Layer 4 of a small transformer language model trained on English Wikipedia (12 layers, counted from 0, width 128).
A neuron adds its activation times its output weights to the MLP's output. To switch it off is to set its activation to zero at one token and run the rest of the model.

Output weights of the MLP neurons that the questions are about. A number n stands for (n - 128) times 0.0039.
n55: 82, 126, 121, 120, 152, 101, 167, 92, 97, 84, 129, 126, 164, 172, 109, 123, 192, 123, 122, 130, 124, 179, 150, 149, 140, 116, 139, 122, 170, 221, 141, 190, 174, 164, 104, 123, 133, 132, 99, 156, 106, 168, 135, 84, 168, 141, 92, 160, 168, 170, 173, 125, 104, 123, 132, 107, 146, 95, 77, 91, 194, 137, 80, 108, 118, 159, 141, 109, 125, 123, 121, 159, 99, 110, 138, 130, 93, 147, 121, 130, 120, 102, 145, 125, 109, 89, 133, 133, 136, 132, 171, 116, 118, 119, 107, 149, 128, 103, 177, 117, 103, 67, 134, 139, 122, 136, 157, 131, 146, 110, 106, 115, 107, 111, 123, 82, 71, 148, 149, 120, 105, 143, 147, 109, 98, 152, 110, 152
n64: 159, 124, 122, 139, 65, 158, 105, 145, 118, 118, 72, 124, 131, 149, 150, 157, 108, 137, 153, 137, 130, 100, 135, 137, 103, 179, 146, 109, 103, 125, 100, 140, 162, 150, 164, 145, 110, 143, 141, 112, 157, 152, 108, 117, 53, 193, 120, 120, 151, 155, 145, 176, 119, 106, 88, 62, 171, 108, 93, 141, 142, 94, 101, 151, 123, 125, 144, 209, 109, 123, 131, 170, 96, 105, 131, 165, 133, 149, 146, 131, 115, 153, 162, 117, 108, 70, 106, 141, 121, 130, 103, 117, 108, 194, 130, 142, 105, 130, 139, 77, 84, 133, 111, 138, 129, 115, 137, 115, 130, 163, 180, 126, 142, 155, 60, 117, 114, 124, 170, 141, 119, 114, 135, 128, 119, 169, 102, 55
n65: 73, 154, 130, 142, 152, 186, 119, 144, 73, 125, 73, 145, 129, 152, 115, 122, 111, 116, 97, 83, 158, 83, 146, 184, 67, 173, 119, 71, 166, 149, 109, 110, 46, 172, 118, 108, 139, 131, 170, 118, 108, 122, 132, 155, 98, 162, 145, 95, 63, 116, 132, 139, 122, 123, 142, 139, 117, 140, 119, 156, 115, 81, 160, 135, 127, 150, 157, 152, 169, 140, 154, 126, 125, 125, 113, 135, 140, 99, 84, 151, 89, 159, 105, 123, 204, 160, 125, 178, 129, 124, 109, 77, 105, 95, 177, 186, 104, 126, 157, 111, 167, 115, 159, 151, 101, 177, 89, 120, 115, 133, 6, 114, 125, 159, 136, 88, 116, 144, 93, 167, 143, 67, 98, 116, 120, 140, 130, 126
n86: 132, 121, 109, 126, 199, 160, 122, 124, 156, 128, 145, 89, 138, 115, 157, 111, 152, 99, 144, 75, 163, 71, 149, 196, 130, 159, 119, 145, 146, 157, 182, 115, 124, 87, 132, 116, 106, 156, 125, 109, 142, 116, 125, 124, 156, 106, 80, 154, 101, 99, 161, 85, 137, 94, 140, 105, 132, 119, 193, 118, 137, 108, 208, 142, 135, 155, 154, 140, 126, 101, 137, 157, 133, 129, 135, 161, 123, 159, 157, 101, 122, 114, 115, 75, 189, 145, 118, 117, 92, 194, 172, 129, 212, 136, 190, 136, 170, 110, 140, 113, 99, 123, 119, 131, 80, 137, 140, 156, 105, 152, 101, 124, 50, 98, 117, 160, 147, 179, 165, 137, 142, 159, 134, 175, 140, 110, 124, 153
n98: 130, 129, 89, 111, 159, 81, 133, 200, 64, 50, 101, 131, 146, 126, 75, 132, 117, 177, 82, 161, 136, 172, 142, 101, 127, 124, 176, 127, 106, 102, 59, 123, 131, 165, 165, 150, 77, 148, 99, 139, 107, 141, 115, 170, 147, 123, 103, 129, 106, 94, 114, 113, 118, 119, 90, 118, 139, 108, 118, 113, 89, 109, 213, 164, 120, 158, 187, 102, 75, 121, 119, 98, 132, 91, 120, 101, 182, 171, 136, 142, 141, 133, 108, 148, 104, 174, 103, 94, 85, 150, 224, 113, 84, 140, 154, 137, 100, 115, 145, 149, 156, 198, 132, 134, 120, 122, 195, 143, 83, 122, 133, 192, 123, 158, 186, 97, 109, 92, 116, 125, 130, 85, 131, 172, 150, 128, 113, 153
n145: 74, 119, 142, 108, 140, 81, 125, 131, 115, 101, 114, 193, 127, 210, 120, 108, 121, 174, 137, 68, 147, 97, 128, 48, 181, 158, 53, 131, 51, 63, 150, 153, 140, 77, 180, 46, 121, 165, 140, 146, 126, 107, 160, 98, 131, 108, 80, 121, 151, 152, 81, 119, 143, 143, 128, 108, 126, 91, 116, 225, 153, 119, 141, 136, 123, 187, 118, 93, 112, 120, 167, 136, 156, 75, 143, 111, 177, 133, 89, 170, 121, 60, 104, 158, 114, 183, 156, 190, 169, 119, 185, 152, 152, 175, 187, 111, 76, 211, 106, 99, 108, 132, 130, 88, 116, 126, 188, 191, 116, 112, 114, 174, 54, 129, 99, 63, 131, 124, 147, 145, 136, 104, 166, 152, 101, 145, 80, 67
n151: 200, 132, 190, 139, 158, 124, 120, 91, 102, 71, 187, 174, 148, 126, 144, 135, 145, 102, 93, 127, 152, 137, 121, 83, 111, 156, 177, 121, 122, 88, 145, 149, 158, 123, 150, 132, 96, 138, 114, 130, 124, 102, 164, 116, 128, 89, 127, 171, 97, 108, 131, 125, 170, 125, 144, 187, 101, 51, 107, 118, 48, 143, 140, 154, 120, 189, 140, 117, 146, 115, 143, 164, 135, 89, 65, 122, 160, 112, 187, 138, 120, 140, 129, 137, 140, 170, 133, 154, 73, 85, 149, 107, 118, 115, 146, 118, 116, 103, 144, 101, 75, 131, 158, 127, 124, 165, 127, 120, 113, 88, 65, 91, 194, 114, 137, 139, 127, 105, 84, 92, 171, 129, 101, 102, 127, 103, 98, 88
n153: 177, 59, 109, 169, 107, 160, 74, 140, 79, 172, 62, 122, 192, 168, 149, 156, 166, 129, 140, 96, 189, 156, 150, 113, 115, 108, 148, 100, 116, 117, 75, 225, 135, 148, 178, 69, 174, 73, 117, 132, 95, 142, 112, 113, 66, 77, 149, 100, 94, 118, 122, 129, 99, 107, 104, 125, 114, 165, 137, 142, 151, 118, 163, 167, 129, 110, 135, 103, 137, 123, 78, 108, 98, 139, 171, 119, 149, 90, 107, 150, 127, 122, 119, 98, 176, 111, 151, 143, 159, 81, 83, 163, 121, 193, 155, 127, 53, 135, 115, 142, 124, 154, 137, 112, 103, 141, 116, 115, 72, 157, 119, 144, 122, 123, 133, 180, 161, 160, 182, 144, 97, 82, 135, 162, 110, 101, 141, 125
n158: 142, 118, 104, 102, 55, 191, 89, 118, 149, 129, 141, 92, 132, 142, 136, 140, 124, 189, 134, 118, 164, 122, 156, 131, 113, 95, 148, 140, 136, 93, 113, 117, 147, 66, 71, 32, 125, 108, 149, 79, 103, 131, 133, 168, 110, 130, 144, 116, 145, 144, 91, 115, 160, 179, 160, 162, 154, 158, 106, 139, 167, 133, 128, 132, 153, 138, 113, 122, 99, 106, 143, 191, 171, 82, 143, 171, 98, 95, 101, 128, 168, 136, 123, 139, 93, 171, 129, 122, 99, 126, 120, 121, 103, 144, 68, 145, 101, 166, 176, 113, 170, 96, 122, 109, 141, 139, 136, 83, 64, 167, 71, 57, 168, 157, 111, 153, 126, 73, 146, 155, 112, 110, 122, 137, 86, 155, 129, 166
n160: 118, 123, 114, 145, 59, 163, 82, 149, 184, 114, 135, 135, 128, 111, 103, 155, 104, 119, 109, 143, 127, 60, 157, 103, 129, 84, 186, 116, 112, 162, 109, 103, 103, 151, 117, 122, 130, 114, 125, 123, 158, 159, 124, 131, 168, 153, 138, 152, 148, 107, 153, 160, 113, 108, 152, 197, 40, 135, 132, 135, 151, 98, 132, 80, 140, 73, 140, 118, 190, 115, 132, 113, 152, 123, 93, 236, 143, 155, 122, 146, 125, 153, 71, 137, 163, 146, 101, 71, 127, 168, 143, 194, 115, 117, 92, 190, 119, 139, 85, 117, 121, 121, 140, 141, 92, 145, 140, 144, 156, 149, 167, 145, 135, 108, 89, 158, 121, 52, 105, 95, 103, 121, 98, 112, 64, 90, 136, 99
n176: 169, 106, 158, 126, 157, 132, 147, 112, 133, 131, 75, 123, 126, 98, 69, 112, 166, 90, 171, 119, 187, 95, 92, 151, 138, 106, 137, 126, 84, 100, 113, 115, 153, 160, 48, 112, 133, 135, 92, 137, 103, 111, 108, 167, 169, 149, 99, 147, 153, 84, 101, 169, 213, 93, 126, 159, 119, 143, 114, 178, 103, 98, 108, 139, 125, 61, 149, 88, 144, 135, 82, 124, 158, 142, 123, 114, 112, 119, 96, 160, 120, 130, 159, 176, 191, 108, 169, 134, 155, 135, 128, 121, 153, 132, 167, 123, 122, 140, 77, 118, 131, 120, 170, 84, 156, 184, 144, 157, 106, 142, 100, 119, 119, 94, 134, 74, 83, 137, 103, 121, 181, 170, 112, 117, 137, 150, 116, 113
n257: 87, 169, 136, 128, 103, 146, 96, 142, 112, 163, 98, 149, 161, 153, 98, 114, 193, 110, 71, 118, 121, 133, 115, 137, 167, 121, 123, 104, 172, 80, 93, 177, 151, 119, 123, 127, 122, 6, 163, 136, 133, 151, 77, 141, 134, 154, 133, 143, 163, 141, 141, 146, 99, 140, 132, 88, 134, 94, 110, 142, 161, 89, 153, 116, 115, 45, 116, 115, 125, 169, 135, 132, 106, 169, 168, 95, 113, 114, 145, 96, 132, 168, 180, 151, 142, 56, 106, 117, 143, 84, 81, 93, 112, 132, 174, 114, 165, 151, 111, 88, 65, 63, 145, 111, 109, 117, 142, 140, 135, 152, 168, 99, 161, 153, 131, 107, 173, 110, 143, 133, 133, 113, 152, 134, 167, 129, 142, 116
n279: 132, 113, 175, 110, 93, 117, 129, 144, 70, 97, 89, 118, 118, 125, 114, 164, 93, 103, 81, 175, 182, 121, 109, 112, 171, 133, 109, 154, 95, 148, 133, 177, 122, 141, 155, 138, 114, 165, 86, 101, 150, 102, 120, 139, 148, 135, 185, 77, 143, 165, 155, 150, 108, 154, 146, 124, 167, 175, 89, 135, 130, 135, 179, 189, 152, 130, 160, 190, 145, 138, 131, 140, 98, 195, 134, 147, 135, 104, 125, 137, 165, 131, 154, 135, 148, 108, 121, 99, 111, 110, 78, 112, 99, 119, 160, 93, 98, 119, 125, 122, 115, 171, 118, 97, 89, 189, 82, 113, 126, 164, 139, 133, 128, 119, 155, 94, 92, 125, 173, 122, 183, 64, 156, 56, 72, 121, 177, 93
n297: 103, 152, 170, 101, 122, 116, 156, 80, 172, 102, 122, 100, 91, 119, 107, 137, 116, 173, 164, 86, 180, 151, 159, 168, 61, 139, 89, 176, 95, 128, 99, 137, 115, 105, 97, 114, 142, 166, 133, 175, 148, 116, 144, 96, 131, 102, 126, 179, 135, 197, 157, 122, 112, 182, 51, 135, 148, 161, 117, 131, 85, 175, 111, 125, 118, 124, 143, 147, 104, 108, 141, 137, 163, 162, 138, 146, 164, 147, 145, 147, 162, 141, 153, 159, 86, 175, 115, 102, 101, 183, 160, 150, 87, 125, 168, 147, 104, 142, 123, 161, 73, 115, 135, 95, 133, 126, 117, 105, 107, 119, 152, 114, 201, 155, 152, 158, 136, 198, 178, 114, 69, 185, 181, 91, 133, 150, 104, 92

Each question names a token from some text and the token that comes next. It shows the activations a of the neurons there, in the order above. A number n stands for (n - 128) times 0.25.

Then comes g, the gradient of the next token's log-probability with respect to the MLP's output, scaled to length 1. A neuron's effect is roughly proportional to its activation times (output weights . g). A number n stands for (n - 128) times 0.0032.

"ack", then "ney "
a: 128, 127, 129, 127, 129, 126, 128, 127, 174, 94, 130, 127, 130, 130
g: 139, 181, 120, 163, 127, 88, 136, 154, 49, 131, 187, 142, 60, 105, 126, 112, 189, 124, 66, 96, 130, 137, 121, 137, 161, 106, 84, 94, 96, 119, 177, 168, 151, 159, 101, 140, 97, 145, 112, 133, 138, 111, 98, 139, 71, 123, 112, 155, 152, 121, 130, 152, 144, 132, 158, 140, 165, 72, 125, 179, 129, 135, 128, 168, 134, 91, 163, 132, 106, 117, 130, 161, 128, 158, 126, 102, 182, 129, 91, 158, 142, 121, 173, 132, 136, 107, 149, 190, 142, 144, 123, 126, 164, 147, 133, 149, 103, 126, 81, 175, 126, 118, 136, 134, 133, 121, 138, 137, 127, 107, 118, 126, 107, 87, 71, 128, 153, 127, 112, 147, 136, 132, 147, 134, 146, 112, 168, 117
Which neuron, switched off, raises the next token's probability most? n158

"ister ", then "20"
a: 125, 127, 129, 126, 128, 130, 128, 129, 116, 129, 124, 128, 103, 128
g: 137, 145, 110, 128, 122, 111, 68, 151, 98, 148, 183, 132, 141, 110, 155, 158, 138, 158, 206, 147, 151, 164, 109, 111, 99, 148, 117, 115, 109, 92, 151, 168, 171, 139, 159, 147, 174, 146, 140, 186, 128, 113, 104, 130, 200, 143, 140, 132, 90, 155, 104, 109, 133, 119, 78, 147, 128, 105, 154, 139, 146, 135, 156, 134, 144, 107, 154, 156, 193, 154, 123, 132, 113, 140, 135, 127, 158, 132, 128, 142, 124, 122, 179, 127, 153, 95, 113, 38, 126, 134, 132, 118, 145, 112, 137, 127, 152, 146, 141, 112, 65, 147, 117, 100, 144, 135, 103, 146, 155, 126, 181, 155, 91, 102, 132, 52, 133, 151, 120, 115, 97, 144, 155, 129, 140, 153, 161, 124
Which neuron, switched off, raises the next token's probability most? n279

"Tar", then "nov"
a: 127, 129, 124, 127, 128, 130, 127, 129, 126, 90, 144, 133, 126, 131
g: 149, 138, 153, 155, 106, 106, 159, 148, 59, 139, 160, 142, 110, 86, 132, 135, 176, 135, 109, 150, 103, 119, 114, 157, 153, 84, 123, 128, 113, 108, 136, 145, 150, 136, 83, 107, 131, 148, 138, 130, 99, 160, 105, 153, 80, 137, 177, 139, 138, 103, 118, 99, 124, 143, 147, 106, 116, 81, 127, 127, 108, 126, 106, 173, 164, 176, 128, 138, 154, 95, 109, 137, 87, 174, 158, 113, 173, 162, 138, 156, 100, 161, 135, 138, 139, 131, 119, 87, 95, 120, 92, 141, 140, 135, 193, 163, 134, 137, 53, 155, 124, 136, 87, 99, 181, 126, 152, 110, 162, 161, 149, 124, 140, 112, 136, 76, 137, 184, 156, 116, 137, 160, 123, 110, 130, 170, 132, 192
Which two neurons, each switched off alone, lower its probability most, in order? n160, n176

"of ", then "Const"
a: 128, 125, 126, 131, 127, 131, 120, 128, 128, 129, 128, 129, 128, 129
g: 103, 143, 142, 111, 115, 90, 183, 134, 104, 123, 142, 117, 119, 169, 135, 184, 89, 121, 181, 142, 126, 98, 152, 139, 112, 143, 127, 134, 198, 89, 116, 137, 173, 118, 119, 116, 150, 147, 136, 136, 99, 192, 188, 122, 145, 130, 142, 154, 146, 99, 130, 107, 136, 103, 186, 109, 165, 121, 134, 150, 172, 163, 130, 110, 137, 111, 88, 141, 119, 109, 113, 115, 49, 126, 133, 144, 119, 161, 102, 138, 140, 100, 138, 123, 106, 134, 110, 113, 156, 100, 77, 162, 96, 138, 85, 126, 159, 111, 140, 149, 101, 100, 90, 168, 119, 145, 163, 94, 136, 134, 148, 116, 120, 149, 179, 160, 175, 126, 131, 122, 125, 156, 168, 150, 122, 95, 166, 192
Which neuron, switched off, lowers the next token's probability most? n151

"| ", then "13 "
a: 128, 128, 128, 125, 126, 128, 127, 126, 127, 129, 124, 129, 128, 131
g: 169, 149, 116, 109, 147, 135, 129, 145, 133, 117, 160, 166, 80, 123, 164, 158, 161, 104, 191, 110, 115, 152, 92, 121, 129, 151, 91, 171, 120, 157, 186, 107, 137, 188, 144, 166, 131, 177, 135, 154, 154, 95, 101, 165, 200, 136, 138, 131, 83, 104, 95, 105, 135, 160, 133, 163, 132, 137, 125, 145, 139, 127, 134, 139, 131, 129, 150, 105, 161, 127, 121, 137, 162, 103, 154, 114, 130, 98, 111, 133, 122, 96, 198, 151, 88, 107, 142, 167, 145, 151, 129, 161, 132, 87, 128, 98, 193, 132, 147, 105, 72, 149, 131, 139, 140, 118, 94, 102, 144, 104, 145, 124, 132, 136, 129, 163, 181, 130, 144, 182, 107, 174, 140, 89, 144, 137, 91, 130
Which neuron, switched off, lowers the next token's probability most? n153

"| ", then "H "
a: 128, 128, 121, 126, 128, 128, 130, 124, 128, 128, 128, 128, 128, 130
g: 121, 151, 151, 123, 113, 116, 159, 139, 146, 143, 111, 144, 82, 95, 144, 111, 111, 139, 131, 139, 104, 125, 141, 109, 107, 178, 124, 148, 151, 144, 134, 107, 96, 153, 112, 121, 161, 109, 185, 127, 120, 101, 162, 130, 201, 153, 93, 115, 63, 125, 137, 103, 132, 154, 188, 120, 179, 100, 129, 125, 92, 116, 118, 65, 147, 113, 134, 142, 126, 152, 122, 80, 142, 90, 90, 148, 94, 127, 137, 160, 120, 131, 133, 127, 107, 152, 127, 160, 132, 177, 110, 188, 156, 162, 40, 144, 173, 135, 98, 163, 106, 145, 127, 139, 167, 150, 159, 105, 114, 138, 118, 115, 169, 171, 123, 180, 85, 157, 126, 128, 96, 137, 101, 99, 112, 135, 102, 112
Which neuron, switched off, lowers the next token's probability most? n153

"11", then "."
a: 128, 128, 122, 128, 129, 127, 130, 124, 129, 126, 128, 129, 126, 149
g: 126, 101, 86, 113, 78, 179, 100, 119, 140, 139, 128, 135, 154, 95, 100, 108, 145, 138, 131, 94, 149, 152, 149, 121, 141, 120, 116, 171, 113, 136, 62, 129, 99, 108, 98, 112, 112, 81, 171, 105, 158, 129, 153, 109, 167, 141, 110, 108, 141, 138, 121, 140, 169, 162, 105, 72, 93, 117, 122, 121, 77, 138, 122, 93, 150, 119, 102, 158, 111, 138, 79, 133, 123, 88, 111, 161, 159, 156, 86, 123, 163, 137, 166, 137, 117, 118, 165, 138, 151, 161, 127, 188, 151, 196, 141, 156, 149, 131, 116, 93, 58, 148, 164, 118, 134, 145, 124, 93, 131, 102, 150, 151, 113, 150, 126, 63, 103, 130, 155, 127, 144, 138, 169, 115, 100, 142, 81, 96
Which neuron, switched off, lowers the next token's probability most? n297

".", then "193"
a: 126, 128, 124, 128, 128, 126, 128, 124, 129, 137, 129, 128, 124, 124
g: 138, 158, 144, 150, 95, 122, 102, 144, 117, 98, 118, 128, 168, 127, 127, 106, 151, 125, 152, 129, 125, 161, 146, 210, 166, 108, 135, 104, 109, 138, 193, 161, 108, 92, 214, 100, 47, 92, 132, 106, 162, 139, 139, 72, 136, 168, 151, 90, 104, 125, 123, 135, 165, 101, 153, 89, 112, 147, 141, 80, 118, 118, 99, 148, 107, 113, 143, 160, 92, 118, 95, 124, 116, 121, 143, 166, 112, 104, 104, 107, 132, 175, 118, 133, 132, 120, 137, 83, 182, 131, 128, 145, 147, 160, 146, 193, 133, 129, 99, 143, 174, 122, 130, 104, 131, 112, 159, 166, 103, 152, 114, 155, 119, 92, 122, 122, 129, 158, 123, 92, 147, 86, 116, 102, 144, 129, 140, 124
Which neuron, switched off, lowers the next token's probability most? n297

"Pro", then "b"
a: 129, 125, 126, 130, 129, 129, 128, 127, 129, 128, 159, 125, 127, 129
g: 105, 138, 140, 106, 121, 131, 128, 140, 156, 133, 99, 179, 136, 122, 135, 169, 157, 117, 156, 146, 177, 109, 136, 155, 118, 137, 126, 156, 92, 109, 66, 137, 123, 181, 120, 131, 159, 114, 68, 69, 125, 131, 151, 72, 134, 152, 130, 111, 188, 162, 140, 113, 170, 130, 119, 144, 123, 111, 106, 112, 123, 113, 127, 168, 93, 140, 52, 92, 96, 137, 137, 137, 95, 127, 133, 124, 145, 82, 117, 124, 124, 109, 168, 135, 183, 97, 90, 123, 110, 117, 92, 123, 162, 123, 150, 131, 117, 136, 127, 153, 199, 134, 133, 137, 141, 161, 139, 88, 101, 76, 161, 159, 127, 145, 197, 131, 95, 135, 140, 111, 158, 184, 108, 101, 114, 139, 143, 158
Which neuron, switched off, lowers the next token's probability most? n176

"and ", then "she "
a: 129, 127, 128, 128, 128, 127, 128, 128, 133, 126, 129, 127, 92, 130
g: 97, 163, 139, 115, 97, 127, 84, 106, 134, 151, 81, 154, 146, 153, 153, 114, 160, 145, 190, 121, 142, 123, 133, 145, 148, 133, 118, 104, 143, 178, 145, 96, 134, 89, 150, 96, 87, 123, 137, 135, 164, 163, 149, 130, 140, 176, 124, 131, 153, 121, 126, 157, 136, 121, 103, 108, 95, 98, 140, 99, 118, 136, 153, 159, 120, 73, 129, 101, 118, 112, 167, 144, 95, 131, 126, 131, 126, 141, 157, 153, 182, 162, 113, 151, 153, 149, 83, 139, 173, 131, 224, 88, 118, 114, 144, 127, 133, 117, 96, 143, 138, 109, 131, 117, 157, 102, 150, 155, 155, 107, 154, 98, 96, 138, 154, 182, 122, 114, 173, 105, 96, 104, 130, 109, 50, 150, 151, 189
Which neuron, switched off, lowers the next token's probability most? n279

"| ", then "Austri"
a: 129, 128, 125, 141, 127, 146, 128, 127, 128, 130, 129, 129, 128, 130
g: 129, 114, 118, 137, 103, 151, 158, 129, 172, 163, 127, 92, 109, 111, 97, 134, 185, 120, 152, 90, 124, 129, 151, 155, 137, 56, 190, 112, 133, 111, 167, 137, 116, 183, 127, 113, 118, 115, 133, 144, 127, 182, 128, 96, 100, 80, 112, 111, 135, 138, 142, 141, 90, 109, 122, 162, 113, 114, 148, 123, 151, 127, 127, 137, 107, 122, 130, 125, 61, 92, 143, 94, 158, 169, 159, 132, 121, 130, 131, 121, 89, 182, 202, 112, 144, 119, 137, 187, 132, 113, 106, 99, 90, 156, 122, 143, 118, 140, 106, 101, 161, 99, 116, 101, 155, 100, 172, 148, 117, 155, 138, 138, 137, 95, 151, 161, 147, 148, 145, 146, 82, 47, 152, 131, 96, 143, 129, 164
Which neuron, switched off, raises the next token's probability most? n145

"ish ", then "War "
a: 128, 127, 126, 97, 128, 127, 123, 128, 128, 127, 128, 128, 128, 128
g: 106, 118, 128, 137, 128, 132, 146, 118, 92, 74, 131, 93, 62, 137, 124, 119, 162, 141, 85, 150, 112, 126, 132, 111, 142, 125, 123, 133, 156, 153, 203, 156, 98, 107, 122, 154, 96, 128, 69, 97, 155, 181, 149, 119, 213, 129, 143, 82, 93, 126, 118, 136, 117, 135, 134, 143, 61, 100, 124, 133, 126, 131, 111, 90, 159, 101, 124, 89, 124, 145, 149, 155, 138, 134, 148, 129, 136, 121, 150, 110, 136, 88, 160, 122, 91, 109, 148, 151, 195, 140, 73, 102, 126, 133, 101, 144, 166, 138, 123, 187, 175, 129, 122, 99, 129, 143, 163, 94, 151, 132, 132, 154, 181, 101, 170, 151, 139, 148, 151, 139, 154, 135, 115, 173, 120, 130, 164, 131
Which neuron, switched off, lowers the next token's probability most? n86

"Jos", then "ef "
a: 157, 130, 127, 128, 128, 131, 127, 128, 129, 131, 126, 127, 130, 141
g: 118, 121, 81, 166, 107, 170, 143, 140, 67, 149, 161, 130, 138, 110, 122, 157, 202, 143, 192, 161, 105, 139, 132, 93, 149, 122, 148, 155, 109, 109, 122, 156, 163, 148, 90, 134, 154, 111, 115, 158, 122, 166, 135, 131, 154, 86, 143, 156, 137, 165, 114, 111, 168, 121, 144, 166, 113, 105, 131, 140, 142, 125, 133, 114, 89, 118, 109, 75, 158, 64, 100, 109, 116, 121, 162, 134, 96, 143, 114, 141, 103, 139, 116, 137, 145, 128, 165, 150, 129, 127, 133, 105, 153, 99, 112, 91, 129, 110, 106, 105, 171, 101, 145, 123, 133, 144, 94, 167, 153, 142, 89, 147, 144, 97, 145, 101, 180, 161, 122, 103, 171, 168, 131, 91, 173, 121, 154, 212
Which neuron, switched off, lowers the next token's probability most? n55

"==", then "\n"
a: 130, 128, 128, 131, 142, 128, 79, 127, 124, 128, 129, 132, 127, 129
g: 103, 116, 123, 100, 107, 115, 123, 126, 120, 94, 98, 117, 112, 158, 100, 104, 78, 99, 105, 100, 200, 76, 196, 167, 126, 119, 164, 129, 206, 108, 118, 112, 116, 139, 143, 111, 107, 63, 118, 170, 107, 212, 100, 110, 138, 127, 144, 93, 80, 130, 158, 94, 136, 134, 170, 114, 136, 147, 146, 113, 130, 148, 149, 133, 93, 85, 153, 144, 109, 101, 112, 122, 85, 142, 146, 111, 111, 111, 129, 128, 141, 163, 122, 123, 133, 114, 129, 148, 118, 124, 127, 126, 130, 196, 133, 51, 113, 126, 102, 177, 82, 110, 115, 164, 112, 122, 133, 97, 111, 107, 125, 152, 89, 117, 132, 118, 146, 147, 105, 133, 129, 143, 175, 145, 127, 152, 143, 150
Which neuron, switched off, lowers the next token's probability most? n151

"itan ", then "is "
a: 126, 127, 126, 128, 129, 128, 127, 125, 129, 129, 115, 129, 142, 128
g: 96, 146, 136, 139, 110, 172, 97, 110, 105, 136, 119, 115, 164, 140, 156, 135, 136, 94, 87, 118, 99, 124, 141, 165, 145, 153, 100, 126, 123, 139, 91, 113, 111, 122, 140, 160, 165, 106, 184, 143, 112, 75, 155, 135, 76, 141, 124, 163, 144, 143, 106, 118, 181, 144, 88, 125, 116, 115, 123, 117, 113, 127, 102, 116, 124, 165, 126, 180, 181, 121, 80, 26, 131, 126, 212, 124, 154, 117, 144, 159, 137, 151, 140, 136, 77, 108, 158, 88, 120, 116, 167, 111, 118, 152, 128, 108, 131, 135, 139, 171, 148, 170, 120, 144, 111, 134, 117, 166, 135, 105, 150, 126, 115, 127, 100, 106, 143, 160, 71, 126, 110, 148, 156, 71, 112, 166, 117, 150
Which neuron, switched off, lowers the next token's probability most? n176

"retired ", then "to "
a: 128, 128, 137, 130, 127, 131, 127, 128, 130, 130, 128, 132, 125, 132
g: 119, 145, 130, 152, 110, 120, 122, 131, 137, 156, 161, 117, 126, 166, 134, 124, 134, 126, 38, 87, 115, 132, 134, 81, 144, 104, 104, 134, 122, 115, 42, 116, 110, 108, 97, 124, 85, 156, 167, 137, 137, 167, 134, 98, 153, 103, 117, 157, 95, 136, 110, 143, 123, 134, 136, 72, 129, 165, 163, 148, 118, 126, 149, 89, 114, 103, 124, 109, 132, 145, 107, 138, 119, 148, 144, 161, 105, 120, 110, 173, 161, 90, 65, 113, 174, 135, 134, 151, 138, 150, 89, 166, 123, 105, 119, 189, 114, 111, 108, 143, 74, 144, 174, 147, 67, 130, 128, 137, 165, 128, 123, 161, 117, 99, 102, 167, 171, 118, 164, 149, 153, 82, 107, 97, 140, 95, 115, 96
Which neuron, switched off, lowers the next token's probability most? n65

"==", then "Fi"
a: 126, 127, 128, 130, 210, 129, 128, 128, 127, 128, 116, 129, 128, 132
g: 167, 163, 105, 96, 108, 137, 108, 118, 171, 152, 135, 101, 122, 125, 88, 126, 153, 95, 161, 117, 128, 122, 146, 107, 143, 118, 133, 124, 192, 111, 110, 114, 123, 101, 160, 151, 100, 120, 142, 167, 150, 140, 76, 106, 42, 160, 124, 126, 90, 96, 130, 161, 114, 143, 109, 123, 213, 108, 159, 129, 119, 99, 145, 106, 153, 180, 106, 129, 139, 124, 166, 151, 161, 131, 116, 91, 156, 102, 130, 76, 121, 87, 136, 124, 162, 112, 138, 147, 84, 138, 116, 166, 89, 175, 99, 120, 119, 129, 123, 145, 154, 114, 101, 138, 171, 144, 164, 121, 107, 165, 158, 183, 83, 119, 110, 104, 134, 149, 130, 132, 172, 83, 121, 157, 128, 149, 95, 99
Which neuron, switched off, lowers the next token's probability most? n98

"b", then "st "
a: 128, 129, 125, 126, 128, 126, 110, 127, 128, 124, 128, 127, 126, 131
g: 118, 133, 152, 118, 141, 140, 131, 168, 159, 147, 158, 131, 128, 127, 84, 124, 149, 108, 94, 169, 188, 112, 108, 165, 110, 132, 103, 174, 121, 132, 82, 142, 176, 145, 132, 212, 173, 99, 111, 121, 131, 110, 125, 93, 154, 114, 129, 106, 184, 103, 104, 144, 129, 164, 141, 106, 115, 104, 133, 136, 65, 129, 91, 167, 156, 115, 93, 175, 126, 105, 153, 179, 173, 168, 95, 123, 115, 99, 118, 109, 127, 145, 135, 129, 124, 70, 125, 151, 118, 119, 92, 92, 96, 92, 106, 130, 95, 157, 70, 95, 136, 150, 120, 140, 128, 128, 85, 111, 110, 98, 155, 141, 156, 116, 151, 100, 96, 133, 115, 123, 131, 191, 104, 112, 130, 125, 89, 144
Which neuron, switched off, raises the next token's probability most? n151

"carried ", then "out "
a: 173, 128, 128, 131, 125, 127, 127, 125, 128, 128, 138, 129, 129, 129
g: 106, 166, 120, 130, 118, 72, 135, 97, 133, 185, 125, 134, 84, 121, 154, 113, 139, 139, 142, 136, 58, 127, 126, 142, 124, 158, 195, 130, 168, 158, 201, 155, 154, 116, 115, 142, 87, 129, 144, 93, 148, 161, 167, 99, 152, 119, 135, 138, 114, 132, 158, 142, 154, 189, 104, 152, 137, 127, 123, 108, 126, 93, 96, 133, 118, 94, 116, 118, 167, 119, 129, 189, 109, 121, 80, 146, 172, 121, 154, 138, 119, 75, 206, 139, 108, 173, 119, 130, 112, 136, 115, 120, 108, 132, 75, 119, 104, 144, 156, 110, 189, 98, 140, 105, 155, 153, 156, 141, 90, 121, 134, 143, 128, 102, 110, 115, 87, 136, 156, 169, 150, 102, 126, 117, 106, 109, 128, 139
Which neuron, switched off, lowers the next token's probability most? n55

"| ", then " "
a: 130, 128, 128, 128, 127, 147, 126, 125, 128, 128, 133, 128, 128, 130
g: 149, 135, 112, 65, 139, 149, 84, 139, 81, 130, 134, 170, 148, 133, 114, 120, 142, 115, 90, 134, 109, 128, 120, 111, 171, 106, 151, 130, 117, 117, 93, 138, 118, 115, 126, 131, 153, 135, 146, 54, 97, 148, 115, 129, 97, 144, 121, 144, 160, 112, 139, 128, 138, 89, 136, 111, 92, 124, 145, 147, 149, 122, 112, 116, 114, 110, 72, 127, 144, 179, 44, 156, 132, 103, 200, 166, 110, 110, 141, 77, 143, 156, 128, 117, 121, 176, 153, 150, 96, 117, 188, 149, 161, 163, 188, 104, 124, 148, 126, 181, 144, 170, 129, 85, 87, 123, 140, 92, 94, 108, 165, 134, 136, 136, 170, 160, 133, 143, 144, 129, 147, 84, 152, 125, 152, 131, 92, 117
Which neuron, switched off, lowers the next token's probability most? n145